Layer 5 of a small transformer language model trained on English Wikipedia (13 layers, counted from 0, width 128).
A neuron's activation on a vector x is SiLU(gate . x) times (in . x), where the dot is the dot product.
The model reads these tokens: "M" "r" " Will" " H" "ut" "ton" "," " Pr" "incip" "al" " of" " H" "ert" "ford"

The vector x that enters this layer's MLP at each token. A number n stands for (n - 500) times 0.007.
0 "M": 522 492 378 351 546 496 645 469 487 457 408 579 745 777 178 450 625 571 503 790 604 668 264 570 504 567 541 527 359 464 543 349 456 474 539 423 541 336 570 573 357 150 255 756 327 465 409 608 526 421 490 436 514 722 425 493 501 356 495 601 505 702 385 400 404 462 272 535 473 599 491 512 586 638 636 759 778 625 312 334 657 272 525 479 346 347 579 477 185 342 468 728 639 678 598 618 660 414 555 556 274 784 581 590 549 474 520 296 499 426 549 453 393 480 788 537 628 239 255 567 616 451 556 538 819 758 508 768
1 "r": 509 272 538 596 660 356 824 621 587 491 273 514 648 634 342 537 396 444 534 739 718 634 307 427 569 557 510 641 457 542 592 505 630 317 517 613 617 456 303 479 494 232 287 355 312 495 388 621 583 474 524 340 412 664 266 403 978 355 798 586 603 620 384 310 377 496 482 402 349 468 366 543 406 616 514 540 655 580 241 277 537 422 449 554 243 658 566 410 168 371 546 433 613 655 596 450 561 412 747 703 294 408 637 525 391 578 783 263 252 523 389 631 425 480 515 610 458 143 276 611 468 598 435 308 724 720 622 755
2 " Will": 413 517 579 359 498 559 641 503 396 574 417 940 780 714 215 501 675 586 518 526 720 686 459 598 501 508 631 290 305 469 809 473 665 489 599 583 433 497 532 552 374 300 437 354 338 442 567 504 533 385 492 291 472 912 247 475 608 364 671 536 393 443 506 246 336 482 425 502 545 565 397 520 305 389 496 686 573 308 317 467 625 311 395 479 114 493 563 574 207 351 456 550 447 651 511 519 574 218 658 662 318 637 514 562 250 514 457 518 346 379 403 309 489 571 562 715 795 143 316 518 490 539 403 453 482 628 427 485
3 " H": 355 490 420 421 618 513 593 573 447 356 294 592 530 713 300 503 591 431 517 601 553 723 611 608 599 472 560 323 343 539 739 490 520 569 423 622 243 451 692 493 311 319 461 505 404 696 412 539 449 406 366 356 507 940 345 509 412 428 568 453 487 538 574 489 369 515 425 504 515 621 437 692 474 376 722 685 597 621 372 525 637 361 648 432 371 325 634 651 243 268 418 595 417 685 509 561 542 198 946 699 142 647 373 533 390 573 660 332 311 439 377 431 639 680 614 603 599 200 497 576 719 715 341 414 572 696 618 698
4 "ut": 618 492 496 574 463 559 495 401 193 653 283 697 761 623 279 338 380 432 435 565 702 483 353 725 702 232 422 315 420 471 389 541 383 543 517 480 585 355 695 374 339 465 379 409 568 477 358 375 853 523 333 253 396 770 548 457 470 430 627 591 460 731 316 305 558 618 353 450 629 569 153 609 599 506 548 496 549 245 671 343 641 259 536 570 232 493 545 758 448 578 706 379 383 741 322 753 496 423 827 571 321 606 315 538 267 623 394 639 407 396 470 329 602 802 348 504 593 225 538 614 801 666 395 443 363 551 631 583
5 "ton": 430 517 564 405 605 514 635 447 598 515 445 581 683 703 170 473 417 341 581 618 460 633 444 802 694 475 544 312 507 362 670 440 535 534 634 611 452 362 593 473 291 398 389 386 592 503 685 580 551 512 361 161 441 624 329 516 347 334 525 721 477 755 352 210 678 420 246 562 768 480 360 478 476 498 471 654 519 331 461 293 663 585 446 448 324 224 535 294 296 617 613 662 340 746 269 509 460 223 831 724 453 645 373 510 458 639 484 95 433 529 560 421 632 673 311 710 605 233 472 582 669 455 423 450 746 684 395 645
6 ",": 468 481 613 399 649 557 659 392 486 416 303 566 598 929 140 411 672 394 544 461 576 586 445 548 685 570 720 310 408 398 588 398 518 715 589 603 386 493 553 540 496 350 442 467 331 540 697 586 400 461 455 327 574 521 353 546 430 342 558 406 318 400 251 430 496 426 336 548 536 585 514 495 522 674 716 746 676 677 529 317 701 359 467 536 323 463 425 532 314 399 321 807 542 693 387 612 635 360 791 451 122 660 384 641 491 607 552 508 271 509 548 435 415 666 524 669 721 248 279 346 564 494 344 478 620 807 441 729
7 " Pr": 381 354 576 632 643 406 600 451 548 436 237 615 536 721 290 492 318 509 459 522 637 683 559 500 494 493 711 631 393 450 626 341 546 323 527 522 439 485 493 435 450 250 536 318 380 523 374 496 399 502 531 301 360 836 408 412 530 285 637 309 433 496 545 364 604 331 345 551 455 355 536 571 490 580 582 673 660 553 311 542 744 429 449 559 273 617 559 620 265 392 579 681 535 619 541 252 790 248 827 584 212 472 576 667 347 648 643 478 326 470 344 367 546 635 537 759 577 211 352 586 553 647 353 388 482 913 706 723
8 "incip": 412 526 434 426 611 555 508 626 281 338 566 719 947 552 156 483 513 246 352 298 650 619 376 550 531 286 824 458 523 336 623 206 468 396 560 653 539 463 134 457 561 279 455 419 499 457 399 691 483 433 447 422 287 614 252 435 511 261 565 514 293 359 494 578 519 480 367 672 667 320 455 551 486 601 549 440 482 229 227 340 504 489 669 505 253 431 634 631 301 211 513 470 493 668 384 518 806 418 681 487 306 521 629 570 453 380 585 539 330 600 376 318 347 645 446 608 729 292 481 117 689 830 360 728 582 581 520 556
9 "al": 696 457 639 597 529 483 558 372 530 428 435 704 563 782 164 461 286 239 616 571 585 661 531 481 352 325 572 496 557 265 551 442 445 533 650 623 313 276 282 433 538 390 387 336 366 245 684 587 594 270 575 251 562 523 233 389 397 275 518 426 483 545 530 321 578 208 444 660 670 410 411 545 575 601 651 573 674 650 188 536 526 572 767 485 573 370 439 391 338 539 709 653 478 582 370 387 640 192 608 311 199 659 531 510 553 605 459 263 426 573 479 560 367 703 412 372 724 397 222 521 746 605 295 718 677 730 427 652
10 " of": 546 499 535 377 519 506 612 374 499 306 292 649 555 882 208 512 629 190 633 369 596 715 436 599 533 351 757 424 456 378 625 430 616 574 558 544 479 437 439 304 592 274 377 458 475 443 620 593 440 474 458 362 565 544 208 218 405 293 491 386 310 383 309 510 564 284 490 495 538 487 443 449 520 624 473 704 687 572 423 422 592 330 734 489 534 486 421 608 291 283 458 566 359 571 409 318 593 441 964 521 132 630 398 742 477 696 475 371 464 324 492 375 444 529 462 623 705 400 308 289 580 619 392 675 572 859 543 595
11 " H": 521 455 372 492 609 491 696 508 574 314 274 506 459 744 239 381 548 452 405 568 477 673 552 731 683 395 539 444 301 394 683 517 548 539 472 494 299 549 633 272 388 410 346 461 434 641 430 554 430 422 389 310 436 963 301 482 445 394 631 527 343 505 584 526 428 442 566 527 436 541 437 657 477 468 681 732 643 475 436 511 694 333 682 395 294 371 654 679 238 227 556 470 424 662 489 461 570 276 873 713 171 664 385 535 347 610 678 401 307 418 371 440 557 624 557 638 568 305 499 502 628 647 383 465 619 755 684 772
12 "ert": 498 404 527 614 675 681 546 437 423 613 347 747 766 578 183 362 357 569 288 466 666 540 323 654 632 408 542 232 480 198 589 389 558 436 608 594 531 500 558 364 260 476 666 490 382 475 556 550 870 460 453 250 464 607 535 498 693 296 555 650 517 559 466 316 483 877 307 356 744 583 260 638 432 561 601 702 651 193 345 270 471 431 576 540 292 338 648 711 501 446 610 577 565 584 307 725 484 398 785 566 373 469 395 703 280 747 432 481 492 472 407 262 481 768 334 692 651 159 402 659 714 479 412 380 466 712 680 487
13 "ford": 432 466 515 429 566 443 666 326 526 504 352 647 764 691 128 320 439 260 612 632 549 633 350 578 569 477 431 425 592 502 817 535 449 506 698 598 144 421 466 465 418 384 402 245 590 376 704 655 451 481 510 266 489 694 274 600 322 254 574 598 474 639 454 150 442 314 269 569 580 521 398 607 416 476 609 528 633 293 374 310 647 613 400 324 252 208 507 378 391 652 528 700 436 696 364 377 534 162 831 630 384 504 297 529 468 592 537 221 367 573 570 537 598 582 477 584 671 309 330 611 634 463 331 584 778 762 439 579

Each question shows the input weights of one neuron of the MLP. A number n stands for (n - 500) times 0.0016.

n266 gate: 461 617 785 444 706 553 525 476 231 523 557 574 435 571 739 510 378 533 469 406 695 654 426 532 572 586 467 603 468 456 426 555 390 549 653 402 374 507 507 384 536 587 507 613 562 427 487 469 517 586 466 242 373 452 517 500 362 747 404 565 410 517 480 460 460 425 477 606 460 731 458 381 603 344 537 458 664 622 408 517 331 460 382 571 497 378 457 619 466 714 405 507 637 486 426 644 259 575 792 339 490 563 487 236 438 415 701 540 490 587 520 610 562 510 411 349 582 627 466 250 384 313 560 516 638 500 464 594
n266 in: 594 653 565 533 490 623 402 279 424 348 547 303 466 476 664 374 360 470 507 570 473 420 399 410 407 408 643 606 510 660 445 503 427 579 500 500 329 556 500 688 497 393 541 461 235 629 307 437 520 424 285 737 829 306 308 370 484 427 510 490 603 682 520 194 617 527 411 532 490 456 608 629 600 441 621 549 364 399 404 334 642 523 547 381 476 541 467 434 530 405 520 437 246 437 439 650 469 531 555 556 439 550 500 608 466 428 451 344 570 370 523 543 705 365 559 688 381 445 296 568 553 554 413 569 581 412 460 490
Which token does this neuron like most? 13 "ford"

n289 gate: 574 285 766 518 518 597 391 587 703 636 537 601 609 599 529 469 449 506 503 329 629 415 430 541 440 506 427 509 515 662 468 391 497 551 438 452 525 497 412 606 377 418 475 538 362 518 458 544 604 620 322 795 643 437 395 491 488 363 403 690 470 503 442 521 482 525 398 447 595 451 494 497 491 538 424 527 627 568 569 418 500 503 638 638 469 621 412 443 761 540 635 473 351 484 531 601 515 246 466 685 391 437 464 454 428 506 713 621 539 521 621 692 428 601 506 388 292 578 399 414 365 379 396 583 509 423 593 557
n289 in: 518 485 642 518 376 416 494 658 376 515 607 527 624 546 500 410 532 222 339 454 445 552 601 471 509 557 427 567 402 304 409 516 497 446 608 515 643 698 412 547 593 396 466 588 322 512 530 608 396 452 540 422 773 538 427 521 548 649 446 715 524 217 768 628 387 447 623 427 515 466 389 533 360 421 399 405 348 438 335 494 531 607 389 459 488 432 518 337 347 652 443 491 448 561 442 524 447 568 594 470 429 645 461 626 537 369 476 694 515 482 428 500 503 709 524 422 509 628 576 541 356 574 528 568 610 559 533 506
Which token does this neuron like most? 7 " Pr"

n293 gate: 250 497 386 497 666 228 382 649 530 521 424 579 454 417 536 428 545 533 447 579 583 533 469 491 500 452 385 455 429 453 351 734 421 329 250 449 684 413 776 609 539 521 363 361 321 584 424 602 475 554 662 362 613 365 303 364 601 408 425 428 440 491 649 491 591 357 650 433 482 476 643 545 403 450 479 464 490 595 494 515 423 369 657 526 522 447 552 482 488 342 605 464 546 449 414 518 352 379 428 479 572 605 473 451 519 551 572 561 673 540 593 412 332 519 515 550 506 431 497 393 515 574 567 619 586 380 365 570
n293 in: 624 494 456 370 454 421 272 528 400 533 475 617 416 426 484 372 577 561 556 479 593 356 546 521 443 645 412 378 399 456 338 337 653 599 444 371 503 452 454 425 407 690 459 461 437 470 515 391 497 382 654 465 437 544 522 521 413 746 619 588 488 503 460 555 500 441 312 465 405 641 506 524 534 611 392 575 570 174 618 360 661 288 618 473 382 525 414 339 457 665 509 376 509 571 438 515 556 581 639 449 390 718 439 320 644 392 542 534 466 433 579 546 575 535 720 378 650 494 365 378 573 522 482 413 534 376 585 494
Which token does this neuron like most? 0 "M"

n132 gate: 382 540 424 518 618 370 421 351 472 395 431 419 475 595 293 382 614 652 681 266 406 200 456 566 375 435 326 559 439 449 437 510 684 629 326 534 640 546 456 570 571 459 365 473 455 611 596 467 503 405 453 416 735 661 692 360 500 520 562 411 450 583 456 575 606 513 506 533 400 469 490 515 466 529 450 679 627 443 534 528 611 591 532 560 481 576 394 407 487 462 411 528 541 451 440 482 392 586 304 580 446 209 556 348 602 595 500 634 628 413 485 544 586 302 552 222 541 356 516 524 568 494 465 659 390 389 488 497
n132 in: 554 621 291 509 488 426 621 478 317 556 306 547 532 481 353 248 539 422 471 375 450 475 494 485 455 574 733 419 451 618 374 564 469 439 684 439 510 562 674 283 469 575 603 551 551 546 491 409 487 472 384 442 524 510 480 456 427 536 593 567 649 587 581 472 597 637 469 554 287 368 621 556 484 380 425 460 399 709 509 562 506 478 443 382 573 456 397 661 503 592 672 571 444 460 522 463 427 456 307 503 532 491 391 858 398 466 365 326 547 743 382 613 609 468 475 532 634 538 566 582 568 395 670 641 340 513 491 653
Which token does this neuron like most? 1 "r"

n74 gate: 291 622 504 459 552 576 566 461 549 483 465 353 440 323 552 735 558 448 696 490 500 500 325 386 593 548 601 563 306 532 416 536 472 600 532 551 611 465 479 418 328 591 392 344 532 379 510 522 620 390 637 712 292 543 584 249 620 362 410 475 524 666 514 521 601 247 593 396 626 356 529 583 392 594 714 418 478 426 500 656 259 476 683 379 596 667 451 400 479 518 757 631 657 353 380 381 411 457 471 421 575 465 424 670 668 459 579 545 796 413 407 465 629 652 603 454 589 464 521 408 686 269 549 613 479 599 324 387
n74 in: 548 550 253 510 632 355 559 422 464 451 664 487 497 591 667 585 204 646 639 603 473 350 654 532 589 461 510 589 468 568 628 486 450 526 270 305 388 431 450 323 291 490 579 642 545 579 523 323 527 421 668 356 555 651 437 689 451 469 665 340 540 408 373 737 400 547 457 612 570 360 503 543 666 614 390 513 611 493 539 384 540 673 487 571 460 371 443 467 446 422 614 480 570 693 373 383 473 449 428 369 588 484 437 514 466 585 726 543 732 463 694 583 459 486 634 660 432 449 490 497 415 239 617 327 450 520 451 531
Which token does this neuron like most? 8 "incip"

n140 gate: 617 391 386 545 461 551 668 411 374 479 354 533 562 577 552 587 611 359 448 461 442 530 515 328 363 455 334 497 373 565 596 664 388 449 586 438 658 626 479 556 423 488 230 462 516 631 621 408 552 581 729 447 633 362 557 506 408 554 422 537 473 536 455 394 461 460 377 547 439 306 427 354 506 422 470 630 308 380 542 485 515 576 317 550 571 546 609 344 323 423 559 569 548 513 527 530 488 475 431 550 568 686 404 500 664 628 512 401 479 376 260 430 497 380 607 512 658 661 573 580 312 441 366 613 384 503 578 427
n140 in: 473 486 636 486 534 649 470 451 455 489 332 472 491 520 497 573 488 551 416 486 466 292 509 656 550 332 565 336 530 494 631 331 551 427 500 533 643 553 483 410 486 514 360 594 430 480 424 343 532 604 583 430 597 459 441 477 377 547 483 509 644 438 654 477 571 448 629 514 648 417 322 376 506 426 443 611 355 474 638 525 601 571 497 580 480 425 585 652 626 584 461 646 534 641 603 572 468 714 567 335 381 365 548 500 395 609 626 455 531 420 477 528 552 352 598 346 474 430 526 467 427 598 423 467 715 486 225 494
Which token does this neuron like most? 5 "ton"

n246 gate: 282 561 500 592 535 404 568 592 327 615 529 587 553 409 531 516 490 497 507 468 497 552 319 630 493 579 667 301 309 395 574 510 284 548 552 503 408 468 792 457 589 390 517 619 503 560 548 648 640 525 344 686 497 490 625 397 551 510 442 464 494 443 548 584 464 283 608 379 494 409 466 366 291 543 539 553 335 454 497 474 474 626 360 441 333 615 371 503 675 536 560 481 597 575 386 522 516 529 394 500 589 395 529 304 589 563 595 481 510 622 436 423 477 584 513 500 655 358 471 622 529 90 302 686 312 438 414 402
n246 in: 645 378 494 530 479 649 526 407 643 576 472 534 313 475 591 409 564 649 531 405 682 561 678 618 406 401 543 488 717 544 482 613 589 377 550 461 519 427 722 469 473 429 271 441 516 464 463 283 503 554 546 362 387 525 401 387 539 290 415 362 454 727 402 491 466 581 325 556 466 537 695 497 430 690 451 530 583 522 575 473 447 623 438 565 537 497 561 485 287 438 650 394 368 523 697 506 444 593 566 584 628 479 618 351 547 467 356 582 402 500 491 485 728 576 644 412 472 525 356 690 428 568 512 590 414 509 527 465
On which two tokens does it fire most, strongest first? 2 " Will", 4 "ut"

n284 gate: 611 764 558 516 712 478 564 497 630 576 449 433 363 442 531 425 587 459 608 487 532 593 744 448 431 437 370 567 553 428 528 526 768 531 412 665 366 516 646 552 513 324 631 410 622 563 395 350 397 355 722 618 500 467 303 420 513 443 478 359 656 386 490 349 398 627 557 288 558 503 647 636 398 540 426 425 453 529 503 351 409 382 539 512 432 471 570 405 539 471 544 418 615 466 445 700 338 318 684 466 542 468 592 315 523 472 604 538 560 513 465 532 265 556 535 402 520 543 439 419 617 627 600 378 310 354 412 637
n284 in: 285 472 539 531 547 711 663 468 664 509 599 688 290 490 510 545 537 506 477 354 442 560 369 540 484 522 557 427 441 519 607 412 405 291 368 503 461 572 497 435 478 506 644 577 526 528 475 328 481 566 506 291 559 316 580 348 550 457 522 458 579 418 401 714 573 620 356 546 401 363 580 657 525 233 503 463 417 683 575 462 349 554 462 402 616 474 449 793 350 439 637 541 427 591 385 696 548 397 467 310 578 645 686 571 458 578 453 440 475 513 500 640 510 619 628 454 532 490 468 624 575 506 487 777 497 571 563 344
On which two tokens does it fire most, strongest first? 3 " H", 13 "ford"

n129 gate: 525 606 690 541 593 622 436 500 356 289 549 526 342 418 555 302 520 378 398 577 373 397 516 665 669 440 561 407 594 180 640 722 410 468 493 487 457 545 645 569 551 620 473 538 320 529 471 689 471 564 373 550 355 577 412 355 396 594 423 480 462 510 671 633 633 618 580 606 575 416 581 468 593 319 613 692 547 592 557 471 621 448 542 416 572 520 490 532 520 566 709 165 616 534 536 456 457 425 430 614 533 410 548 464 636 506 414 272 384 532 522 426 526 436 405 573 540 503 471 531 382 434 724 705 552 395 407 443
n129 in: 529 491 476 719 646 473 509 583 455 601 449 569 469 451 558 549 569 458 482 599 630 470 388 749 413 598 443 353 427 571 558 438 353 402 369 594 460 423 584 353 518 512 522 585 460 821 470 271 454 426 503 354 618 615 569 680 521 478 440 512 461 455 364 409 651 448 375 488 340 793 437 458 527 640 307 614 334 524 652 395 479 397 384 622 460 491 509 566 473 460 603 533 425 424 376 450 503 638 419 594 522 440 380 451 491 553 485 473 626 482 417 587 432 340 533 515 466 528 630 383 675 457 497 588 585 564 687 569
On which token does it fire most, and how strongly? 11 " H", at about 2.5

n130 gate: 320 525 439 575 531 638 600 461 403 456 459 437 413 372 649 400 570 459 432 468 401 807 462 466 581 459 673 450 540 306 512 532 528 397 468 685 610 647 481 629 687 433 585 442 666 388 405 556 414 644 554 627 438 549 424 550 509 477 415 594 374 487 586 605 323 610 584 735 554 332 348 434 532 451 367 525 500 423 734 390 571 513 516 518 449 696 538 522 497 574 655 678 392 487 255 509 320 391 396 404 678 522 465 535 506 394 606 330 670 547 472 395 458 605 484 588 558 549 637 417 613 394 729 475 478 484 497 427
n130 in: 450 551 568 572 431 584 440 670 419 473 454 324 392 718 442 506 713 440 571 406 421 567 409 605 375 644 618 409 476 376 596 516 518 625 417 675 497 632 443 500 691 622 366 476 466 434 488 579 564 425 644 675 544 572 652 340 435 440 503 416 575 365 652 506 251 642 395 547 655 582 313 689 421 462 540 574 535 414 518 364 605 628 656 365 614 518 467 401 589 633 631 410 385 535 308 426 540 559 612 402 615 428 500 525 531 443 440 461 488 545 569 524 444 386 607 528 435 466 473 423 662 435 530 622 598 291 494 560
On which two tokens does it fire most, strongest first? 8 "incip", 7 " Pr"

n262 gate: 556 543 375 524 619 582 304 528 686 734 423 454 569 509 628 553 619 427 466 540 305 405 512 397 550 373 647 387 524 412 706 547 304 482 488 665 444 518 598 287 425 448 569 455 588 452 360 606 549 582 624 607 509 598 442 460 440 503 473 497 482 503 549 713 503 631 482 479 380 531 337 663 366 430 512 566 644 519 669 442 540 700 525 462 596 634 442 476 460 622 578 509 666 241 407 584 503 771 573 464 362 418 527 475 472 359 388 558 482 531 624 491 506 525 395 475 660 610 494 592 403 491 518 557 352 668 582 654
n262 in: 529 482 626 574 329 365 573 614 347 494 624 461 521 378 355 435 522 551 475 376 515 578 576 477 686 622 413 497 644 534 451 546 494 420 638 438 411 688 536 488 613 606 584 395 652 589 488 239 521 429 655 308 450 525 377 386 482 613 464 318 503 643 458 488 464 482 381 468 594 440 547 568 491 369 518 412 604 466 423 485 650 545 403 593 573 255 455 419 533 583 503 610 428 510 470 541 521 243 429 388 599 545 515 696 500 562 512 413 704 395 590 530 657 437 577 466 626 299 515 503 667 506 458 562 615 360 595 270
On which two tokens does it fire most, strongest first? 12 "ert", 1 "r"

n25 gate: 373 457 478 231 506 503 590 488 536 451 402 595 622 395 471 397 628 351 659 448 432 475 515 420 610 739 598 527 509 444 482 403 442 379 466 389 522 576 408 456 506 644 440 488 415 446 628 372 447 418 620 554 503 503 468 717 467 474 570 447 281 397 423 543 558 541 545 323 392 531 574 657 515 525 500 619 446 484 430 595 323 571 497 553 453 360 595 199 463 481 419 461 521 503 611 545 466 649 569 431 431 306 482 456 594 350 642 491 741 696 618 549 390 449 452 318 481 525 417 476 682 313 454 524 602 543 673 340
n25 in: 553 606 574 596 599 599 424 506 476 440 512 454 571 488 633 302 440 506 571 527 497 539 582 497 391 581 452 304 353 429 555 537 476 485 614 296 581 332 633 751 446 488 709 365 313 428 500 598 613 599 402 469 533 321 576 437 357 373 524 472 370 521 485 521 400 543 572 570 594 393 658 365 527 500 345 494 355 417 539 606 675 576 500 471 543 374 624 638 595 577 616 479 439 590 616 461 583 525 584 667 311 509 473 583 503 697 419 403 479 533 524 376 543 550 455 568 596 366 463 645 635 512 598 568 298 309 275 497
On which two tokens does it fire most, strongest first? 13 "ford", 1 "r"

n125 gate: 295 516 513 422 418 437 573 239 553 534 595 579 448 615 720 471 629 371 510 323 408 658 319 570 676 584 320 547 337 539 442 429 519 649 468 534 536 519 468 497 320 452 422 574 546 469 560 447 532 509 733 331 472 464 457 399 485 648 506 481 384 632 459 729 551 597 666 652 583 478 408 553 484 539 548 445 460 465 375 598 484 484 299 564 542 696 528 371 510 477 509 572 582 306 484 599 468 484 467 466 413 425 418 555 678 665 528 305 664 617 397 576 393 572 363 374 300 422 310 531 644 506 481 593 395 285 450 550
n125 in: 482 308 528 434 473 603 301 503 570 446 610 531 777 602 399 406 366 400 335 421 383 329 479 556 503 361 579 661 384 500 506 350 503 461 441 598 556 600 445 503 518 534 723 476 440 521 515 347 420 389 497 415 408 576 532 494 485 513 709 325 482 579 460 482 641 544 536 312 601 586 615 657 305 465 295 423 277 559 639 682 577 365 611 364 645 581 460 548 402 447 335 548 503 365 478 601 590 438 588 575 475 539 700 519 437 506 632 692 604 601 403 534 453 417 545 594 537 519 531 402 397 472 402 566 463 444 488 408
Which token does this neuron like most? 13 "ford"

n120 gate: 558 432 338 542 381 568 500 462 356 514 583 566 547 283 534 614 500 358 331 691 543 557 532 599 582 402 551 349 594 456 470 485 332 514 517 536 468 396 614 541 413 511 567 392 432 461 452 408 529 393 535 506 611 621 396 605 576 557 483 330 483 463 440 603 629 407 472 519 617 523 437 590 454 568 523 414 530 624 523 531 326 394 535 420 422 459 509 763 532 436 424 438 560 458 460 483 526 491 568 450 506 571 412 598 620 542 405 378 585 591 412 506 453 530 402 594 354 570 646 481 618 535 609 352 552 136 272 396
n120 in: 362 398 631 454 404 584 497 417 465 341 239 395 467 565 391 214 497 488 464 512 379 728 412 475 443 558 634 561 338 402 475 365 660 580 438 631 509 662 552 640 348 547 629 559 581 419 410 442 615 385 444 449 486 403 469 515 646 500 375 419 590 353 433 547 348 533 601 582 482 433 564 324 500 557 594 386 372 438 471 407 589 424 606 528 509 503 582 520 679 372 563 509 456 620 579 526 378 634 497 537 509 523 526 512 500 480 560 494 439 337 720 488 512 515 440 428 610 332 468 474 644 568 614 389 421 467 451 375
On which three tokens does it fire most, strongest first? 4 "ut", 12 "ert", 8 "incip"

n317 gate: 248 515 440 427 491 574 533 361 571 580 491 416 399 415 507 468 396 636 500 360 359 438 351 446 468 589 404 398 690 611 586 373 624 582 651 524 525 641 441 551 552 544 341 557 404 524 361 503 359 494 450 503 470 555 383 413 503 626 558 405 349 439 699 581 469 468 574 485 550 739 562 546 383 519 484 422 400 437 509 454 491 472 616 790 487 349 345 595 481 544 616 644 562 628 566 330 522 620 478 284 544 482 620 531 293 363 631 599 457 531 408 525 405 606 326 456 668 786 428 663 491 459 541 594 481 588 515 561
n317 in: 633 558 528 494 539 509 647 609 488 421 503 549 500 519 627 447 398 454 541 289 540 546 583 391 641 524 457 537 497 534 465 400 476 632 472 485 647 603 473 587 530 482 481 538 371 587 603 576 562 569 417 550 461 686 663 397 584 557 524 663 512 343 521 549 479 680 557 482 344 430 526 584 491 392 629 592 440 506 346 573 184 509 318 417 546 497 745 445 488 326 512 563 298 700 374 673 537 376 475 611 491 682 503 525 547 500 551 777 588 421 476 402 416 405 521 450 347 628 371 354 612 481 614 676 574 559 518 290
On which token does it fire most, and how strongly? 13 "ford", at about 0.93

n173 gate: 486 453 572 465 582 568 599 678 462 626 452 559 476 446 585 352 763 541 376 574 408 553 509 452 649 611 606 494 370 530 600 464 527 582 524 506 467 679 302 533 547 518 619 431 564 374 739 590 437 620 381 442 416 500 463 488 691 728 468 655 521 632 500 497 613 509 480 548 613 369 574 424 462 448 500 555 528 551 339 412 572 746 733 483 554 494 488 362 491 355 567 649 479 397 631 425 473 647 476 532 570 565 409 491 461 474 421 485 406 320 348 577 418 451 547 530 648 467 657 664 418 310 589 474 515 482 441 395
n173 in: 561 503 494 481 450 625 573 426 731 687 478 560 401 481 423 378 523 506 487 380 437 585 566 415 490 432 647 506 353 519 430 500 415 308 612 399 429 469 610 545 454 449 600 329 636 391 494 546 706 447 430 724 647 497 355 359 651 635 609 345 613 357 566 645 620 622 649 512 519 329 526 699 591 549 453 708 631 561 621 491 500 585 529 178 455 446 456 509 659 430 515 460 364 527 487 485 500 391 571 469 619 550 541 350 455 503 642 619 447 635 406 380 568 700 605 497 564 513 642 528 553 337 465 639 560 516 323 424
Which token does this neuron like most? 0 "M"

n70 gate: 404 465 516 579 306 487 537 356 532 707 645 494 493 458 531 310 416 526 356 471 513 455 506 611 493 453 494 574 569 828 491 428 670 402 366 672 516 497 583 375 257 477 605 488 493 674 327 527 494 744 526 477 560 596 319 455 330 587 535 562 577 455 561 439 635 340 538 522 558 584 520 589 583 567 500 572 383 601 586 465 464 407 328 760 614 520 670 392 484 614 402 490 432 392 471 503 555 679 507 333 379 678 404 471 385 241 592 471 391 494 424 506 566 644 465 520 516 391 407 444 573 699 594 475 377 529 525 262
n70 in: 584 419 491 623 438 339 363 582 426 380 247 512 383 374 636 649 354 463 490 375 516 600 419 629 699 521 509 398 639 363 371 567 540 439 443 312 465 666 540 519 472 381 487 506 305 340 491 627 494 439 544 381 579 226 568 478 415 490 497 494 438 475 422 628 232 573 565 569 578 388 516 601 432 535 594 461 422 409 522 543 560 453 651 434 554 418 425 549 503 529 500 306 637 664 315 609 418 528 519 256 420 315 605 484 494 711 570 336 500 466 602 537 631 477 472 602 560 487 509 494 518 570 575 494 638 355 386 672
Which token does this neuron like most? 4 "ut"

n72 gate: 481 369 565 588 573 516 591 568 456 326 728 609 546 367 428 546 697 490 206 494 529 554 352 442 365 446 398 627 615 500 488 454 439 415 328 444 569 364 468 617 327 356 454 537 618 525 525 630 523 598 226 671 494 655 667 395 513 313 570 467 586 386 532 413 439 451 506 626 445 696 507 257 452 427 327 488 520 458 415 570 458 417 471 321 630 477 449 567 513 396 497 402 593 530 609 594 451 721 510 666 507 538 516 338 516 374 519 452 538 641 472 666 634 556 412 474 314 579 352 363 440 357 657 503 667 545 487 613
n72 in: 617 366 428 457 366 520 681 579 617 457 520 402 517 596 547 672 444 399 617 426 452 453 629 601 573 440 436 507 411 555 597 396 729 463 435 362 307 603 534 428 656 446 337 660 576 613 547 489 677 450 480 549 566 542 500 497 407 546 711 545 554 483 544 408 591 796 423 714 375 470 680 733 301 500 260 641 662 374 673 480 285 520 524 552 435 548 483 426 456 655 457 617 368 685 357 451 630 579 448 530 497 423 456 469 514 517 497 389 618 692 416 622 462 560 646 535 628 465 754 474 390 308 581 629 293 640 620 394
Which token does this neuron like most? 9 "al"

n31 gate: 296 337 421 605 506 518 444 558 441 462 589 467 476 425 265 646 562 657 379 494 596 470 363 497 598 655 456 450 676 397 474 543 565 450 452 393 269 497 521 615 573 351 534 468 537 371 420 497 368 535 602 604 573 408 525 571 573 633 518 509 506 668 551 461 446 509 318 503 551 452 540 658 464 568 551 465 478 521 597 663 575 536 530 626 587 597 524 488 527 530 550 368 452 578 656 657 572 603 451 398 385 468 550 452 527 561 673 411 547 494 521 625 652 361 369 509 518 378 470 497 195 412 578 622 368 780 653 441
n31 in: 443 549 601 454 635 629 584 450 632 497 516 454 576 428 533 386 581 423 532 577 746 593 457 548 258 604 583 577 629 310 330 668 546 403 494 473 453 261 663 475 342 348 678 548 513 353 525 464 372 427 419 685 669 657 529 670 333 587 482 370 694 586 621 366 429 522 549 545 410 630 348 677 509 510 338 578 500 406 595 617 346 419 528 605 362 459 553 571 678 541 467 503 574 490 600 618 519 491 379 546 418 436 485 553 405 625 625 583 364 401 537 333 617 548 400 475 636 567 528 593 430 544 503 530 472 531 546 578
On which two tokens does it fire most, strongest first? 7 " Pr", 8 "incip"

n183 gate: 230 484 431 481 376 427 473 304 238 484 413 638 624 507 483 533 389 682 523 420 468 481 423 265 606 456 564 385 550 454 515 355 503 396 653 400 641 560 522 635 304 349 698 422 480 424 596 507 652 576 445 566 503 570 497 388 554 507 561 414 490 392 449 548 523 474 532 243 406 722 594 443 545 547 603 525 460 467 535 369 461 484 510 308 467 343 468 433 526 451 453 348 526 605 587 635 702 507 477 484 470 204 487 399 467 478 592 449 503 625 430 664 516 426 661 260 411 437 436 613 411 513 555 506 591 207 583 483
n183 in: 363 390 441 665 566 526 412 450 511 669 459 517 671 403 571 399 630 451 589 468 383 494 352 603 348 520 399 460 545 701 517 556 468 463 447 381 367 677 523 382 344 337 628 607 443 557 483 349 328 437 316 431 556 473 415 520 531 575 612 470 526 589 457 477 451 580 572 489 558 332 373 460 563 608 390 579 563 497 509 612 597 430 482 452 239 706 552 454 582 397 523 654 555 363 468 610 359 468 485 384 701 434 557 570 506 514 474 471 610 656 543 367 500 641 563 574 553 719 442 497 449 382 564 418 497 459 483 557
On which token does it fire most, and how strongly? 12 "ert", at about 1.2